Layer 6 of a small transformer language model trained on English Wikipedia (11 layers, counted from 0, width 96).
In attention head 0, each number of a token's query is one row of weights dot the token's vector x plus its bias. The head spreads its attention over the tokens so far by the softmax of query dot key.

Query weights of the head. A number n stands for n times 0.0047.
q0 (bias 0.216): -34 -4 19 -16 -22 -8 5 -21 -7 -25 -1 -2 36 -14 18 -28 -7 -17 -1 -7 16 -7 43 5 -14 -34 -28 19 -9 -4 -31 19 -23 14 6 -17 43 -2 20 9 27 3 14 -3 9 8 -5 -11 -31 -3 -24 -25 -6 4 13 -5 16 -6 12 12 2 29 -11 -30 20 7 1 -23 -42 -40 12 -7 -6 16 37 -13 26 9 20 -22 -1 20 12 9 -3 -21 53 -2 -5 19 -9 0 13 -8 29 -12
q1 (bias 0.270): -8 -26 -12 -1 -3 20 25 19 29 4 1 19 25 -22 -7 -6 -5 13 -11 -24 -7 6 3 5 -6 9 24 -28 -11 -7 -14 20 -4 -10 -16 24 7 -12 -21 8 -9 9 8 19 0 -3 -22 10 -14 28 -11 -27 1 34 15 -6 2 -12 -4 22 32 19 16 -6 30 22 -7 -2 -2 -1 13 33 -1 3 0 29 9 -22 1 7 2 -17 -12 10 -7 -10 -2 3 1 -4 -9 -9 -16 -28 -9 -10
q2 (bias 0.168): -1 -12 -21 19 -5 19 -15 -5 22 -33 19 -15 26 2 -11 -10 -5 -6 6 -6 -18 12 18 -5 -10 19 22 5 17 6 -41 12 -39 19 -19 -7 35 4 33 8 19 -15 41 -10 -11 14 -15 -18 -20 4 -12 38 -15 22 28 -2 -17 1 -14 7 -2 17 20 -1 31 35 -4 0 15 29 40 11 15 15 8 -9 -21 -22 3 8 3 2 19 -5 -10 3 -2 -33 -2 22 -3 -4 -12 -27 -14 24
q3 (bias -0.249): 12 -5 9 11 -11 -10 -12 -2 12 -4 -26 4 -5 -7 5 20 -5 -28 36 -11 12 -12 -1 -4 -8 12 -54 38 34 42 -13 -21 21 -11 26 -28 24 -28 30 -6 3 -11 -24 -52 19 -28 11 38 9 -22 6 25 10 -25 -36 14 59 13 23 -16 -33 -65 -3 26 -4 7 23 2 -26 5 -26 -8 -63 -9 25 -3 -17 -40 26 9 40 19 -45 36 26 24 5 -19 -32 32 4 12 -31 25 -1 -11
q4 (bias 0.306): 14 10 -3 -7 -40 23 -14 6 -18 9 34 21 -13 -12 -14 9 -20 24 4 3 8 24 -10 -6 15 18 3 -10 -12 -10 -17 22 22 -18 12 8 2 -22 -15 3 -13 5 12 31 8 14 -16 10 -21 -6 -30 -27 -25 18 26 -1 -20 25 13 14 14 5 17 8 -3 -8 -13 -4 -27 22 31 -11 10 10 33 33 39 -9 -23 -9 -11 -7 -1 4 -52 -7 18 -10 -5 19 -59 -13 -7 -18 -26 -13
q5 (bias 0.165): 30 -3 -19 10 -31 17 -32 -4 -17 2 20 -1 4 -3 4 -8 10 35 0 -2 -17 2 -5 -33 12 0 -40 -22 -13 30 -37 8 5 2 -32 15 9 8 4 -8 1 -15 8 16 -3 15 1 -18 -2 -8 -20 2 -26 20 60 -11 -17 -1 -9 15 20 33 17 4 -11 -22 -15 -6 15 56 14 -5 4 21 1 9 11 -29 -15 -1 -2 0 10 -5 -30 -18 14 6 24 12 -22 6 -3 -15 3 10
q6 (bias -0.183): -20 -35 28 5 37 0 -11 -3 13 5 -9 -30 3 -12 -9 0 21 -1 -6 -38 15 -25 4 30 -49 -25 -31 34 33 16 20 -30 -44 -15 7 -14 18 2 30 2 24 -6 14 -11 1 -25 -2 22 -3 5 22 -2 5 13 -31 12 15 -5 20 -2 -27 -29 -11 -12 5 -2 17 27 -18 -26 -6 13 -58 -21 -14 3 -22 -7 36 2 24 32 -30 -3 51 35 8 7 -9 6 35 0 0 -2 16 -27
q7 (bias 0.197): -16 6 29 -14 48 -6 5 -55 20 3 -14 9 8 25 0 -16 4 0 -6 -2 10 6 1 5 0 -8 47 -44 -11 -23 -18 -8 9 33 -16 5 1 35 -37 15 -8 0 26 7 -14 8 -10 -28 -14 32 26 -13 -37 45 8 3 -16 -9 -8 16 18 43 -24 -38 -3 -9 -20 11 0 -14 5 -29 18 32 3 -5 12 31 -14 -1 20 -11 1 -26 -36 -21 26 5 47 -26 8 -18 43 2 -2 35
q8 (bias -0.360): 25 23 51 5 43 -14 16 -4 -25 22 -9 -31 -28 20 -21 16 8 -33 4 11 -4 6 -17 0 8 -51 -2 0 -4 -11 28 -9 20 -29 13 -11 -19 22 -1 11 -40 -14 -34 22 2 -49 15 7 26 -2 58 31 25 -8 -14 30 52 -23 5 -17 10 -20 -6 -22 -18 -4 -20 15 33 -31 -52 -16 -32 0 -9 -5 -16 -18 2 10 12 -8 -13 2 34 3 -6 37 -1 -7 44 12 -20 6 12 47
q9 (bias 0.215): -29 -8 15 2 -20 11 -37 -31 11 6 26 28 -15 -2 6 -12 56 -26 -1 40 -6 13 12 -18 17 22 60 -21 -5 -15 22 -23 27 27 -29 17 -51 7 -20 -14 -21 0 16 -11 0 31 19 -2 0 14 -26 9 2 15 -7 16 -12 5 -19 16 2 -3 -8 -8 20 17 -16 21 44 -16 20 2 19 -24 -32 6 7 -11 -22 27 11 14 14 -5 -19 8 22 -15 -3 -11 15 3 9 -16 -16 -2
q10 (bias -0.167): 1 -26 30 -9 6 24 -50 -34 30 20 8 -22 -37 -14 21 5 27 -7 -9 37 18 -6 -28 23 -26 -4 14 22 19 -17 46 1 -13 -2 28 -16 -17 4 40 30 -36 -25 6 -29 -4 -20 6 16 5 -15 27 29 32 -15 -20 15 -8 -4 -17 -13 -23 -23 -17 -25 -14 7 -8 9 21 -21 -34 6 -6 -31 4 8 -27 6 32 3 26 20 -8 25 52 19 -13 -27 -57 -20 22 21 8 -24 -3 -41
q11 (bias -0.280): 5 5 17 2 3 2 -24 -4 -41 7 -13 18 -3 43 -19 -13 21 -39 3 14 -29 5 12 -8 -15 -15 14 38 20 11 20 -21 9 24 4 -10 -6 32 17 -12 26 6 -14 -45 3 -2 -3 11 22 -14 14 27 4 -31 13 19 7 -26 -16 -37 -25 -5 -23 -27 1 0 12 6 2 19 -38 -33 -5 19 -15 -36 -45 17 4 7 -5 -6 40 -3 24 6 -11 -9 19 3 21 -8 2 -1 -7 31
q12 (bias -0.206): -7 -7 -22 -4 -11 4 13 26 2 2 -19 -15 4 6 11 5 -10 40 20 -3 39 -4 -20 -2 -7 27 -28 -9 23 -4 4 21 14 -23 -7 6 28 -6 19 -4 44 2 -22 -20 4 5 2 36 -14 -50 -20 -8 4 -9 -3 4 20 16 -5 -16 -28 -16 9 34 -9 -19 31 3 -27 20 7 10 22 -8 18 5 -4 2 -3 -60 -9 13 -30 19 18 6 -43 -14 -22 -9 -34 -19 19 7 -17 -29
q13 (bias -0.190): 16 -12 3 2 18 -40 -14 -26 -7 -16 -22 -13 -38 -13 39 16 -15 5 36 -28 -1 -34 -23 -17 21 12 -12 -16 15 31 -13 -14 25 7 61 -7 40 -38 15 -44 49 8 -11 -15 -1 -49 9 13 -5 -31 36 18 -10 -30 -22 8 55 30 -3 -20 -20 -29 10 5 -40 -29 25 15 -62 4 -44 -22 -2 17 42 0 2 -18 -17 -18 59 14 -24 26 28 30 34 -7 -52 47 0 -17 -8 17 14 3
q14 (bias 0.258): 5 48 -10 2 -37 29 44 -6 10 21 20 27 29 7 3 -58 -3 3 10 1 -37 28 21 -47 6 0 8 -52 -19 -17 11 -5 16 14 -9 -9 -18 -2 -61 -7 -1 2 1 8 -15 47 -4 -42 -11 42 -14 18 -31 42 94 5 -38 -11 -38 12 33 50 -28 -8 5 -8 -30 -25 27 37 19 -24 15 43 -28 25 -10 10 0 -25 -13 -6 26 -19 -59 -26 -10 -5 72 -40 -3 1 -10 4 -24 47
q15 (bias 0.109): 18 26 15 11 2 12 7 -8 9 7 -18 -4 -21 4 -12 -9 6 -17 22 5 -23 26 4 -22 22 -34 -46 3 -33 0 32 -20 23 -23 -30 -4 -50 13 -13 10 -18 9 -16 15 18 43 -7 -28 11 17 -31 -20 -20 32 54 0 -8 -6 -11 8 15 18 5 0 -8 5 -12 0 9 1 18 -16 25 -18 -36 7 16 12 -9 1 -22 -4 10 2 -42 -3 -11 -4 21 -13 19 5 16 -11 19 1
q16 (bias -0.175): 20 -15 -28 16 -5 -2 -15 21 -27 11 5 -6 -9 -8 -14 38 22 30 -18 -22 32 1 -39 -5 -3 56 10 12 -20 19 -25 45 17 -31 -37 -7 -6 -16 51 -3 -9 -13 2 -2 8 -1 -5 18 28 -6 -17 -24 21 -45 -43 -1 -2 26 3 -32 -17 -49 25 38 7 25 -4 -4 26 51 8 27 7 -20 15 -4 -11 11 29 -16 -10 10 -33 9 -1 -23 -37 -6 -28 -4 -58 19 -43 11 14 -4
q17 (bias -0.006): 6 -12 21 8 40 -5 -44 -45 15 7 -25 4 -20 13 15 -15 18 -12 -4 -5 20 2 -4 18 -20 2 19 -17 -11 -22 30 -50 13 36 -3 16 -19 32 0 -15 -3 -20 44 -18 18 10 16 -38 -49 19 8 -4 33 27 12 12 -3 3 13 2 20 7 -35 -9 -24 26 -29 6 -10 -7 27 -2 -13 -23 -10 -18 -23 18 -7 6 29 -4 -22 -2 5 -2 25 1 16 -17 37 -24 65 -16 32 -29
q18 (bias 0.240): -27 -18 -12 -21 -12 -2 20 9 1 -22 -1 40 28 -19 10 -35 -22 7 -12 5 5 17 17 -12 0 15 19 24 -19 11 8 30 5 -18 -27 -8 6 -31 -12 -4 25 16 6 19 2 21 -36 23 6 -11 -25 -5 -11 -25 -19 1 4 -8 10 2 8 11 -24 10 -13 -31 -8 3 -33 1 17 2 19 21 14 3 30 -3 17 -4 -39 14 -4 -6 14 -4 16 8 0 20 -12 18 -39 3 -15 -24
q19 (bias 0.178): 5 34 -21 7 -37 4 44 35 -27 2 29 -5 16 -30 -34 -4 -4 -5 29 -5 -11 35 -5 0 15 -17 33 -16 -13 -6 -17 2 14 -8 -5 5 7 -22 14 5 -28 11 -4 34 35 31 25 -4 -7 13 -27 3 -12 16 25 4 -6 8 4 31 12 27 0 7 20 10 -16 -30 25 -10 2 -9 29 -46 12 19 42 -22 -32 10 -46 -7 36 -3 -32 -6 -24 27 5 27 -22 -49 -21 4 0 -1
q20 (bias 0.078): -12 25 -2 -18 7 2 -3 27 17 -3 12 11 10 8 27 21 -43 13 4 -8 6 24 -14 11 -15 8 31 -3 4 -7 -21 3 18 35 3 -34 11 -12 -36 2 -17 3 15 17 12 14 20 -44 -7 17 -21 11 -34 31 15 6 -13 -27 -20 13 6 26 -1 -37 14 -7 -2 -20 27 -24 -13 8 28 3 -3 17 19 -8 -12 -9 11 0 19 -2 9 -9 26 -23 -1 -39 15 25 28 -4 -20 40
q21 (bias 0.112): 11 33 -27 2 -14 -26 24 20 -62 38 -18 37 18 13 5 13 1 5 25 10 -7 -15 16 -30 23 31 17 -24 -17 -15 -24 6 30 -41 25 1 -3 -23 -19 -35 6 7 -22 35 18 19 0 -24 -20 5 -21 -16 6 -4 -3 -1 31 27 3 30 31 -9 16 29 21 -28 -21 -8 0 23 -9 15 15 9 -3 -15 20 -31 -49 -30 -27 -2 11 -8 -47 -12 -31 4 6 5 -43 -19 -36 1 -20 11
q22 (bias -0.083): -7 -14 0 -10 16 7 19 10 20 2 -16 -19 0 30 11 -29 -12 0 2 -7 23 -2 15 44 -11 5 14 0 12 10 24 0 -26 21 -24 -7 12 17 -3 -1 -7 11 23 -8 -15 -2 11 -27 1 -1 12 2 2 9 18 0 2 -32 -5 -26 -21 23 -6 -26 28 -14 4 26 26 12 -16 15 27 23 -40 -20 -3 39 -9 -32 -1 -5 -18 -9 24 -9 -25 -17 21 -43 -10 7 34 10 5 14
q23 (bias 0.157): 11 30 -4 -2 -11 10 48 16 -39 17 32 42 34 10 -1 -21 29 -26 30 -24 -40 -14 16 -30 45 -18 18 -9 -42 3 -7 15 -1 -24 -45 11 -7 32 -10 20 -5 12 -43 26 -19 16 -16 6 7 43 -11 -1 -21 20 40 -3 -31 -38 -10 19 28 9 18 -38 -12 -18 18 6 1 6 5 -5 -4 18 -27 -6 13 -23 -8 26 -38 -30 52 -25 -24 -26 -11 4 40 4 19 7 -69 -28 -9 57
q24 (bias 0.276): -22 -19 -26 -7 -13 -2 8 -22 33 -4 3 -4 22 -11 11 11 -17 26 -17 -23 -10 -3 12 -7 1 1 2 -26 -20 8 -33 8 -34 -1 6 23 26 -22 7 -2 5 1 42 24 -1 -1 -25 -9 -6 32 0 -31 -16 26 7 -7 6 19 18 15 14 15 5 9 -8 26 -10 12 -15 -11 3 23 15 22 33 10 43 -8 -7 -1 16 4 -24 9 -44 -23 33 7 26 0 -25 -26 7 -9 24 1
q25 (bias -0.056): -30 20 -25 9 6 -8 -28 34 -12 -8 9 6 3 41 -30 20 8 -52 17 12 -27 17 -20 -2 21 7 -12 20 2 42 30 -50 12 4 -78 33 -43 13 -23 -13 3 3 0 -6 -10 47 5 -15 -17 29 -13 -28 2 18 15 -9 -48 -13 16 4 34 3 1 49 -16 8 13 3 18 37 37 -11 41 -11 -43 1 -8 19 -29 -16 -25 -30 25 -18 -21 5 -44 12 41 -25 21 14 -4 -25 15 4
q26 (bias -0.241): 20 -24 2 11 19 13 7 -7 33 25 -7 -26 -18 14 15 -12 48 2 -11 -35 25 -17 -9 28 6 4 18 2 -7 -41 13 13 -37 -31 -3 3 35 18 38 11 -23 -9 6 14 -7 -25 -13 14 -6 -3 21 25 13 0 -20 9 38 -29 17 -8 -28 -22 -14 -23 6 27 10 24 -1 -57 -29 22 -19 -15 -7 -13 -16 -30 21 -16 23 30 -4 2 32 3 -39 -12 1 -9 3 -3 -1 -9 12 12
q27 (bias 0.151): -7 -6 -30 11 -25 20 -22 -5 29 -25 20 7 -5 0 -9 27 -21 0 -21 -18 -16 -6 0 -17 17 25 -21 3 24 35 -15 -9 -2 -2 -13 18 36 -14 -34 21 -22 3 -5 -2 -11 8 -11 -3 15 -18 -11 6 -23 12 -4 -12 -6 9 2 27 17 -1 31 1 14 29 4 -3 9 8 2 -11 0 6 22 27 -2 -28 -21 9 -9 -12 -9 0 -23 -18 35 -8 -13 21 8 -1 -15 -24 -7 15
q28 (bias -0.221): -14 -37 -9 16 -5 -7 -17 5 -15 -12 -9 12 -17 18 8 1 37 -20 4 0 0 -2 -23 20 -22 -10 28 29 22 22 16 4 7 32 -47 -10 -16 6 -18 -4 18 -7 -4 -40 -18 -13 34 -1 -1 -9 3 6 1 -15 0 3 -15 2 13 -33 -11 -17 -30 -3 -1 21 -15 5 -11 17 17 -16 -8 6 -24 -25 -22 -12 37 20 -13 -14 39 -7 29 12 -22 -11 40 -4 9 22 15 -4 -17 23
q29 (bias -0.286): -7 25 10 13 16 -28 -17 7 -7 -9 -27 -8 2 24 10 -4 -3 -9 19 9 13 -16 -23 25 -22 -8 -17 4 9 2 28 5 1 18 -16 -7 -1 40 12 -17 35 7 -4 6 -13 -15 32 14 -7 -21 18 -1 31 -17 -6 0 -19 -9 -3 -20 -17 -1 -19 18 -2 -12 8 7 -5 -17 4 -10 29 2 -24 -39 -20 18 -3 -30 1 -1 16 -2 -1 0 -14 3 -9 1 -9 -1 48 29 15 15
q30 (bias -0.336): 33 -12 6 18 19 -2 -28 21 6 -9 -21 -11 -34 -10 -10 25 8 -9 22 -9 4 -17 -22 27 -29 -16 -37 27 23 32 37 -7 11 -3 9 -23 18 1 15 -11 -8 -14 -31 -5 6 6 28 1 4 -28 14 23 21 -18 -37 16 10 -12 11 -15 -2 -4 -16 -10 -12 -2 34 13 1 -11 1 -11 -14 2 -5 -20 -17 -6 21 -9 -3 17 7 16 52 9 -4 -20 -34 0 21 15 17 -23 9 -12
q31 (bias -0.187): 15 10 -29 25 -25 -6 5 37 -12 -21 13 -4 7 4 -3 39 -22 8 19 -15 -40 -15 -19 -20 -6 4 -35 -23 -5 30 -44 21 -10 -6 -19 2 70 2 22 7 44 -14 -13 11 -8 -10 -5 27 4 16 2 7 -5 -2 29 -15 -13 6 -2 -23 8 -15 -1 5 -24 17 17 -11 -2 27 15 -3 -14 28 29 2 -11 -4 -3 -15 30 -39 6 19 -9 -2 -9 -4 7 -7 -22 16 -31 3 6 21

Each question shows a short text with each token's key, already scaled and adjusted for position as the last token sees it. A number n stands for n times 0.017.

Then comes the last token's vector x. A number n stands for n times 0.14.

0 " originally": -12 -43 -42 76 -41 -53 69 -65 39 -63 59 32 66 74 -76 -69 66 0 -36 -45 -49 -12 -14 -80 -33 -86 53 -43 18 40 49 40
1 " included": 2 -44 -37 80 -36 -55 65 -70 32 -69 52 33 72 75 -81 -81 67 -1 -29 -44 -54 -8 -18 -87 -26 -91 53 -46 26 50 49 47
2 " on": -9 -38 -39 79 -39 -51 72 -67 37 -69 58 23 67 71 -79 -70 70 5 -40 -41 -50 -24 -16 -83 -22 -92 61 -43 24 44 53 49
3 " the": -8 -42 -43 78 -46 -59 69 -63 42 -66 58 38 60 68 -77 -73 62 13 -41 -50 -47 -25 -4 -82 -28 -93 63 -50 27 41 49 41
4 " ": -13 -47 -47 77 -47 -61 72 -69 49 -74 62 40 67 69 -83 -70 64 9 -47 -48 -55 -18 -13 -84 -29 -86 66 -49 28 50 54 49
5 "20": -7 -47 -48 81 -48 -60 69 -68 49 -68 62 42 67 73 -87 -75 66 15 -44 -47 -52 -15 -16 -80 -31 -87 66 -52 32 49 56 52
x: 9 -2 -1 -11 -1 3 -7 -1 -3 -2 2 2 8 3 -2 -4 4 0 -5 3 6 -1 14 -2 -7 1 -2 8 -2 2 -2 2 -1 -8 -5 -3 -3 0 4 11 -7 23 5 -12 37 7 -8 -4 -7 13 -10 -14 -4 11 3 -10 2 14 0 2 -6 -2 -11 3 8 11 -11 -2 3 5 1 3 -3 1 -5 -2 -2 -3 8 -3 0 -28 -2 90 -22 -12 2 0 3 -21 -1 -2 -1 1 6 -3
To which token does the last token give the most attention? 2 " on"

0 "end": -11 -40 -42 72 -39 -52 65 -64 39 -65 58 32 64 71 -76 -66 67 -4 -35 -42 -49 -6 -18 -72 -33 -84 52 -43 17 39 47 42
1 "ic": -7 -49 -45 83 -43 -59 74 -74 45 -75 61 41 69 69 -93 -80 76 4 -40 -50 -62 -18 -15 -82 -39 -82 63 -53 31 53 61 47
2 "is": -14 -49 -48 84 -45 -61 71 -78 49 -70 63 41 71 72 -89 -74 74 -10 -42 -45 -61 -18 -16 -78 -40 -86 60 -52 22 52 56 49
3 ",": -7 -40 -44 74 -39 -57 68 -66 38 -68 53 32 70 67 -79 -73 66 0 -39 -44 -58 -1 -10 -78 -28 -84 56 -50 12 48 46 42
4 " qu": -15 -43 -45 80 -52 -52 70 -79 49 -80 60 42 72 71 -88 -69 69 -10 -36 -45 -61 -22 -12 -71 -38 -66 60 -46 22 52 57 51
5 "am": -17 -47 -51 80 -45 -59 70 -75 48 -77 58 44 77 75 -84 -74 76 -2 -40 -49 -65 -14 -11 -73 -37 -75 60 -57 26 55 50 56
x: -7 -1 1 -10 -2 -1 6 -4 -3 -3 -10 4 16 -5 10 -14 -7 -1 8 1 2 9 16 -2 -10 3 5 9 -2 -5 0 -1 1 -6 -2 -8 -6 1 3 12 -5 32 2 -8 47 6 -5 -3 -3 8 -7 -8 -7 -7 -3 -7 3 1 1 7 1 -10 -4 1 8 3 6 2 -7 0 -7 -1 -10 -3 -2 4 -1 -6 10 -1 3 -13 -1 87 -12 3 -1 -2 -1 -26 -7 -8 -2 -2 -1 -3
Which token does the last token look at most, and with what share of its attention? 3 ",", with about 50%

0 "mb": -14 -40 -43 70 -37 -51 63 -62 40 -65 56 30 64 68 -74 -64 66 -4 -36 -41 -47 -5 -15 -72 -34 -79 50 -43 15 39 45 42
1 "ak": -17 -50 -47 81 -43 -56 71 -78 47 -77 64 43 72 77 -91 -76 80 0 -44 -46 -63 -16 -22 -80 -43 -72 56 -51 23 51 58 57
2 "am": -19 -48 -53 80 -45 -61 70 -77 50 -74 60 45 73 76 -88 -76 73 -2 -43 -51 -65 -16 -16 -77 -43 -75 57 -54 20 53 56 54
3 "\n": -2 -34 -49 73 -34 -54 65 -68 38 -70 50 27 63 64 -79 -62 64 -7 -30 -33 -58 -6 -20 -70 -22 -85 51 -45 10 34 42 43
4 "-": -2 -32 -40 69 -35 -57 63 -66 40 -65 49 25 60 56 -77 -67 67 -8 -31 -32 -52 -1 -15 -71 -24 -85 55 -44 11 34 40 38
5 " V": -24 -45 -48 77 -47 -53 73 -75 53 -77 59 38 68 74 -85 -68 66 -2 -46 -37 -63 -7 -21 -71 -39 -66 57 -50 18 48 54 52
x: -6 1 1 -3 -2 2 6 -2 -4 4 -1 4 8 4 -3 5 5 -3 2 8 2 7 22 -3 -14 -8 -3 4 -5 -4 -1 -5 8 -14 -2 -11 -4 4 -12 1 -1 36 -2 -14 32 7 -4 -2 4 21 -5 -11 -7 -2 -1 -6 -2 -3 -4 -4 4 -2 -2 -5 13 6 -11 3 -1 9 -9 -2 -13 -1 -2 3 6 -3 8 10 -4 -17 8 81 -14 -3 0 3 0 -20 -9 -5 1 -6 -2 -5
Which token does the last token look at most, and with what share of its attention? 4 "-", with about 50%

0 "ov": -14 -39 -43 71 -39 -51 66 -64 39 -64 58 30 64 71 -76 -65 66 -4 -35 -43 -51 -7 -18 -72 -33 -79 51 -42 15 39 47 41
1 "ian": -7 -45 -45 80 -40 -52 69 -74 42 -68 59 44 67 71 -86 -71 71 0 -37 -50 -64 -21 -15 -75 -35 -75 59 -45 25 48 58 48
2 " Cat": -15 -40 -44 76 -43 -52 67 -73 46 -75 62 31 72 60 -78 -70 72 -1 -47 -46 -55 -17 -10 -80 -38 -84 59 -53 19 47 56 50
3 "ech": -9 -47 -48 78 -44 -55 70 -69 48 -76 61 43 70 68 -87 -76 72 13 -45 -49 -58 -20 -11 -82 -37 -75 56 -52 28 54 60 53
4 "ism": -7 -48 -48 79 -43 -61 68 -70 46 -69 66 47 69 72 -84 -71 62 5 -43 -43 -52 -22 -14 -79 -42 -83 54 -53 21 55 58 48
5 ",": -7 -38 -44 73 -39 -57 66 -65 37 -67 52 31 70 65 -75 -71 66 2 -39 -44 -55 0 -5 -77 -26 -80 55 -51 10 48 45 43
x: -6 -6 -3 -6 -4 -1 5 -2 -8 -6 -4 6 12 -2 0 1 -2 -1 4 10 -3 4 15 -7 2 1 -2 9 3 1 -3 -7 2 -10 3 5 1 -8 -5 -4 3 30 -1 -9 44 8 -7 -2 -6 6 -14 -7 -5 -5 1 -13 6 10 -5 1 1 -7 -3 4 6 2 1 0 -11 7 -2 5 -4 -2 7 5 8 -3 0 -2 -2 -22 0 85 -12 9 -1 -2 -2 -13 -9 -6 3 -1 2 -9
Which token does the last token look at most, and with what share of its attention? 5 ",", with about 60%

0 ",": -10 -39 -42 70 -39 -53 67 -62 37 -63 57 28 66 69 -74 -68 66 -3 -32 -44 -49 -6 -11 -75 -30 -84 53 -44 14 41 44 36
1 " and": -10 -36 -35 76 -40 -56 75 -71 34 -75 56 30 72 68 -79 -75 69 -6 -33 -43 -53 -20 -9 -80 -29 -87 56 -44 20 42 49 47
2 " was": -7 -43 -36 76 -36 -48 62 -72 35 -66 54 34 71 69 -72 -72 65 -4 -30 -38 -51 -13 -6 -88 -28 -83 49 -43 15 43 46 41
3 " elected": 3 -38 -36 73 -38 -55 64 -68 36 -69 57 35 69 71 -79 -74 60 6 -31 -31 -46 -13 -4 -83 -27 -91 58 -52 24 51 52 43
4 " to": -2 -38 -36 78 -40 -54 67 -72 32 -68 58 27 77 66 -80 -69 67 0 -34 -40 -46 -24 -10 -82 -31 -91 61 -47 21 45 56 44
5 " the": -6 -38 -43 75 -42 -59 65 -61 39 -64 57 34 62 67 -73 -69 59 18 -37 -48 -45 -24 2 -81 -27 -93 61 -51 23 41 48 36
x: -2 -7 -1 -1 -9 4 -1 -1 -5 -3 0 -4 16 0 1 -9 12 -2 -13 3 -3 -4 22 -5 -9 -2 -4 14 1 -5 6 -4 -1 -7 -4 0 3 3 0 3 -4 21 7 -1 41 13 -10 -6 -5 10 -15 -7 -5 -4 4 -17 1 -5 -2 1 11 4 -4 4 4 10 -5 -3 -1 1 7 3 -5 8 -2 -2 1 -2 12 -2 -1 -15 1 81 -11 1 2 -3 -3 -27 -7 -11 8 -2 11 -5
To which token does the last token give the most attention? 2 " was"

0 " R": -16 -40 -43 71 -41 -53 68 -65 40 -65 57 30 64 69 -76 -67 68 -6 -34 -45 -50 -7 -16 -72 -34 -80 52 -44 16 39 47 41
1 "aj": -21 -49 -49 82 -46 -59 71 -81 49 -82 61 44 77 76 -88 -74 80 -13 -40 -46 -64 -17 -22 -79 -43 -68 58 -52 23 53 57 60
2 "ak": -17 -52 -47 81 -46 -58 75 -79 49 -79 65 45 75 77 -92 -79 81 0 -45 -48 -66 -21 -20 -82 -45 -74 58 -55 25 53 60 57
3 "um": -13 -53 -52 82 -48 -67 78 -78 53 -74 68 45 74 74 -92 -75 68 -2 -44 -50 -63 -28 -12 -79 -48 -78 62 -58 21 56 60 51
4 "ari": -10 -45 -48 77 -44 -60 72 -76 45 -64 59 41 64 69 -88 -78 71 -3 -37 -50 -61 -24 -16 -76 -39 -80 55 -51 20 51 57 46
5 " (": -6 -41 -48 72 -40 -60 68 -65 43 -74 54 29 69 69 -80 -69 58 -2 -41 -43 -53 -13 -5 -83 -23 -80 51 -46 10 48 45 44
x: -9 -5 3 -10 0 -1 0 -8 0 -2 -9 7 9 6 -5 2 -3 10 -5 15 -5 5 16 -8 -4 2 0 0 -3 -11 0 -3 2 -10 5 9 -2 4 -9 -5 -1 29 1 -7 38 1 -5 -1 -4 8 -8 -7 1 -2 2 -11 9 -4 -6 2 3 1 -6 -4 8 1 -4 -2 -5 3 -4 6 -7 -3 7 4 8 -4 8 -6 3 -22 7 85 -14 -1 1 2 -4 -21 -11 -2 -2 -2 12 -7
Which two tokens does the last token look at most, in order? 5 " (", 0 " R"

0 " the": -12 -40 -43 74 -42 -54 69 -64 39 -64 59 31 64 71 -76 -67 66 2 -36 -46 -48 -11 -12 -77 -32 -87 54 -44 18 39 48 39
1 " cl": -17 -58 -46 86 -51 -54 76 -72 49 -82 61 51 75 72 -90 -77 73 7 -39 -58 -60 -18 -13 -78 -44 -78 62 -52 35 58 62 51
2 "ose": -8 -50 -44 78 -37 -55 67 -65 43 -73 57 42 66 73 -82 -76 70 10 -37 -48 -52 -23 -21 -84 -27 -90 56 -49 32 46 52 52
3 " of": -4 -44 -39 82 -44 -58 74 -69 38 -72 56 35 70 72 -82 -74 66 11 -41 -45 -50 -19 -10 -81 -32 -89 59 -49 25 49 54 48
4 " the": -12 -45 -46 81 -49 -62 71 -64 46 -68 61 40 61 70 -80 -74 63 16 -44 -53 -47 -25 -5 -83 -31 -92 63 -51 25 42 51 44
5 " Texas": -14 -52 -50 81 -46 -60 72 -70 53 -69 66 45 69 73 -89 -75 66 9 -44 -44 -50 -24 -12 -81 -39 -87 65 -60 30 49 60 50
x: 1 2 -5 -8 -5 -1 0 -2 -1 1 2 3 12 0 5 -7 3 3 2 6 7 -9 22 -4 -8 7 1 4 1 6 3 3 -2 -5 -10 -5 -8 1 -5 0 2 27 6 -7 37 9 -15 -3 -3 15 -6 -5 -12 -5 6 -10 -8 3 -7 0 4 0 -7 0 10 13 1 -5 -11 4 -4 1 -2 -5 -2 -1 0 -8 5 1 -2 -26 1 83 -19 -6 2 2 7 -24 -10 -6 14 4 3 3
Which token does the last token look at most, and with what share of its attention? 0 " the", with about 70%

0 "20": -10 -39 -44 71 -41 -53 67 -64 40 -63 57 29 63 72 -77 -65 64 -1 -35 -42 -49 -6 -17 -73 -31 -84 53 -43 16 38 46 38
1 "12": -12 -49 -45 78 -45 -58 71 -73 49 -75 63 40 68 73 -88 -83 73 3 -41 -44 -59 -12 -20 -80 -39 -89 64 -54 28 52 57 52
2 ",": -12 -40 -44 75 -40 -55 68 -65 39 -71 53 33 72 69 -78 -73 69 -2 -37 -43 -56 -2 -10 -76 -29 -86 56 -51 15 47 48 43
3 " Per": -13 -41 -41 76 -40 -53 75 -71 47 -74 55 37 57 69 -86 -69 72 8 -44 -48 -58 -19 -23 -74 -33 -73 53 -52 28 46 54 53
4 "ry": -13 -43 -47 74 -37 -57 69 -67 50 -71 63 37 68 68 -83 -70 68 -1 -41 -45 -53 -28 -12 -79 -35 -86 55 -51 20 47 53 49
5 " considered": 2 -41 -42 76 -39 -58 63 -68 35 -68 55 34 66 75 -79 -74 57 3 -34 -39 -44 -12 -16 -86 -27 -84 46 -46 19 53 51 48
x: -8 0 -9 -4 -6 1 10 0 2 -12 -3 3 19 7 -2 -5 0 1 -4 2 -2 4 16 -6 -6 -5 3 6 -7 0 -6 -6 -3 -2 0 6 3 4 -10 3 -2 26 10 -1 33 6 -4 1 -4 16 -14 -5 1 -5 -5 -13 6 -5 -2 0 3 7 -6 -1 10 3 5 -3 -6 1 -3 14 -1 -8 0 -3 0 -1 -1 5 -4 -18 -2 90 -9 -1 -6 1 2 -28 -10 -11 -9 4 11 0
Which two tokens does the last token look at most, in order? 5 " considered", 0 "20"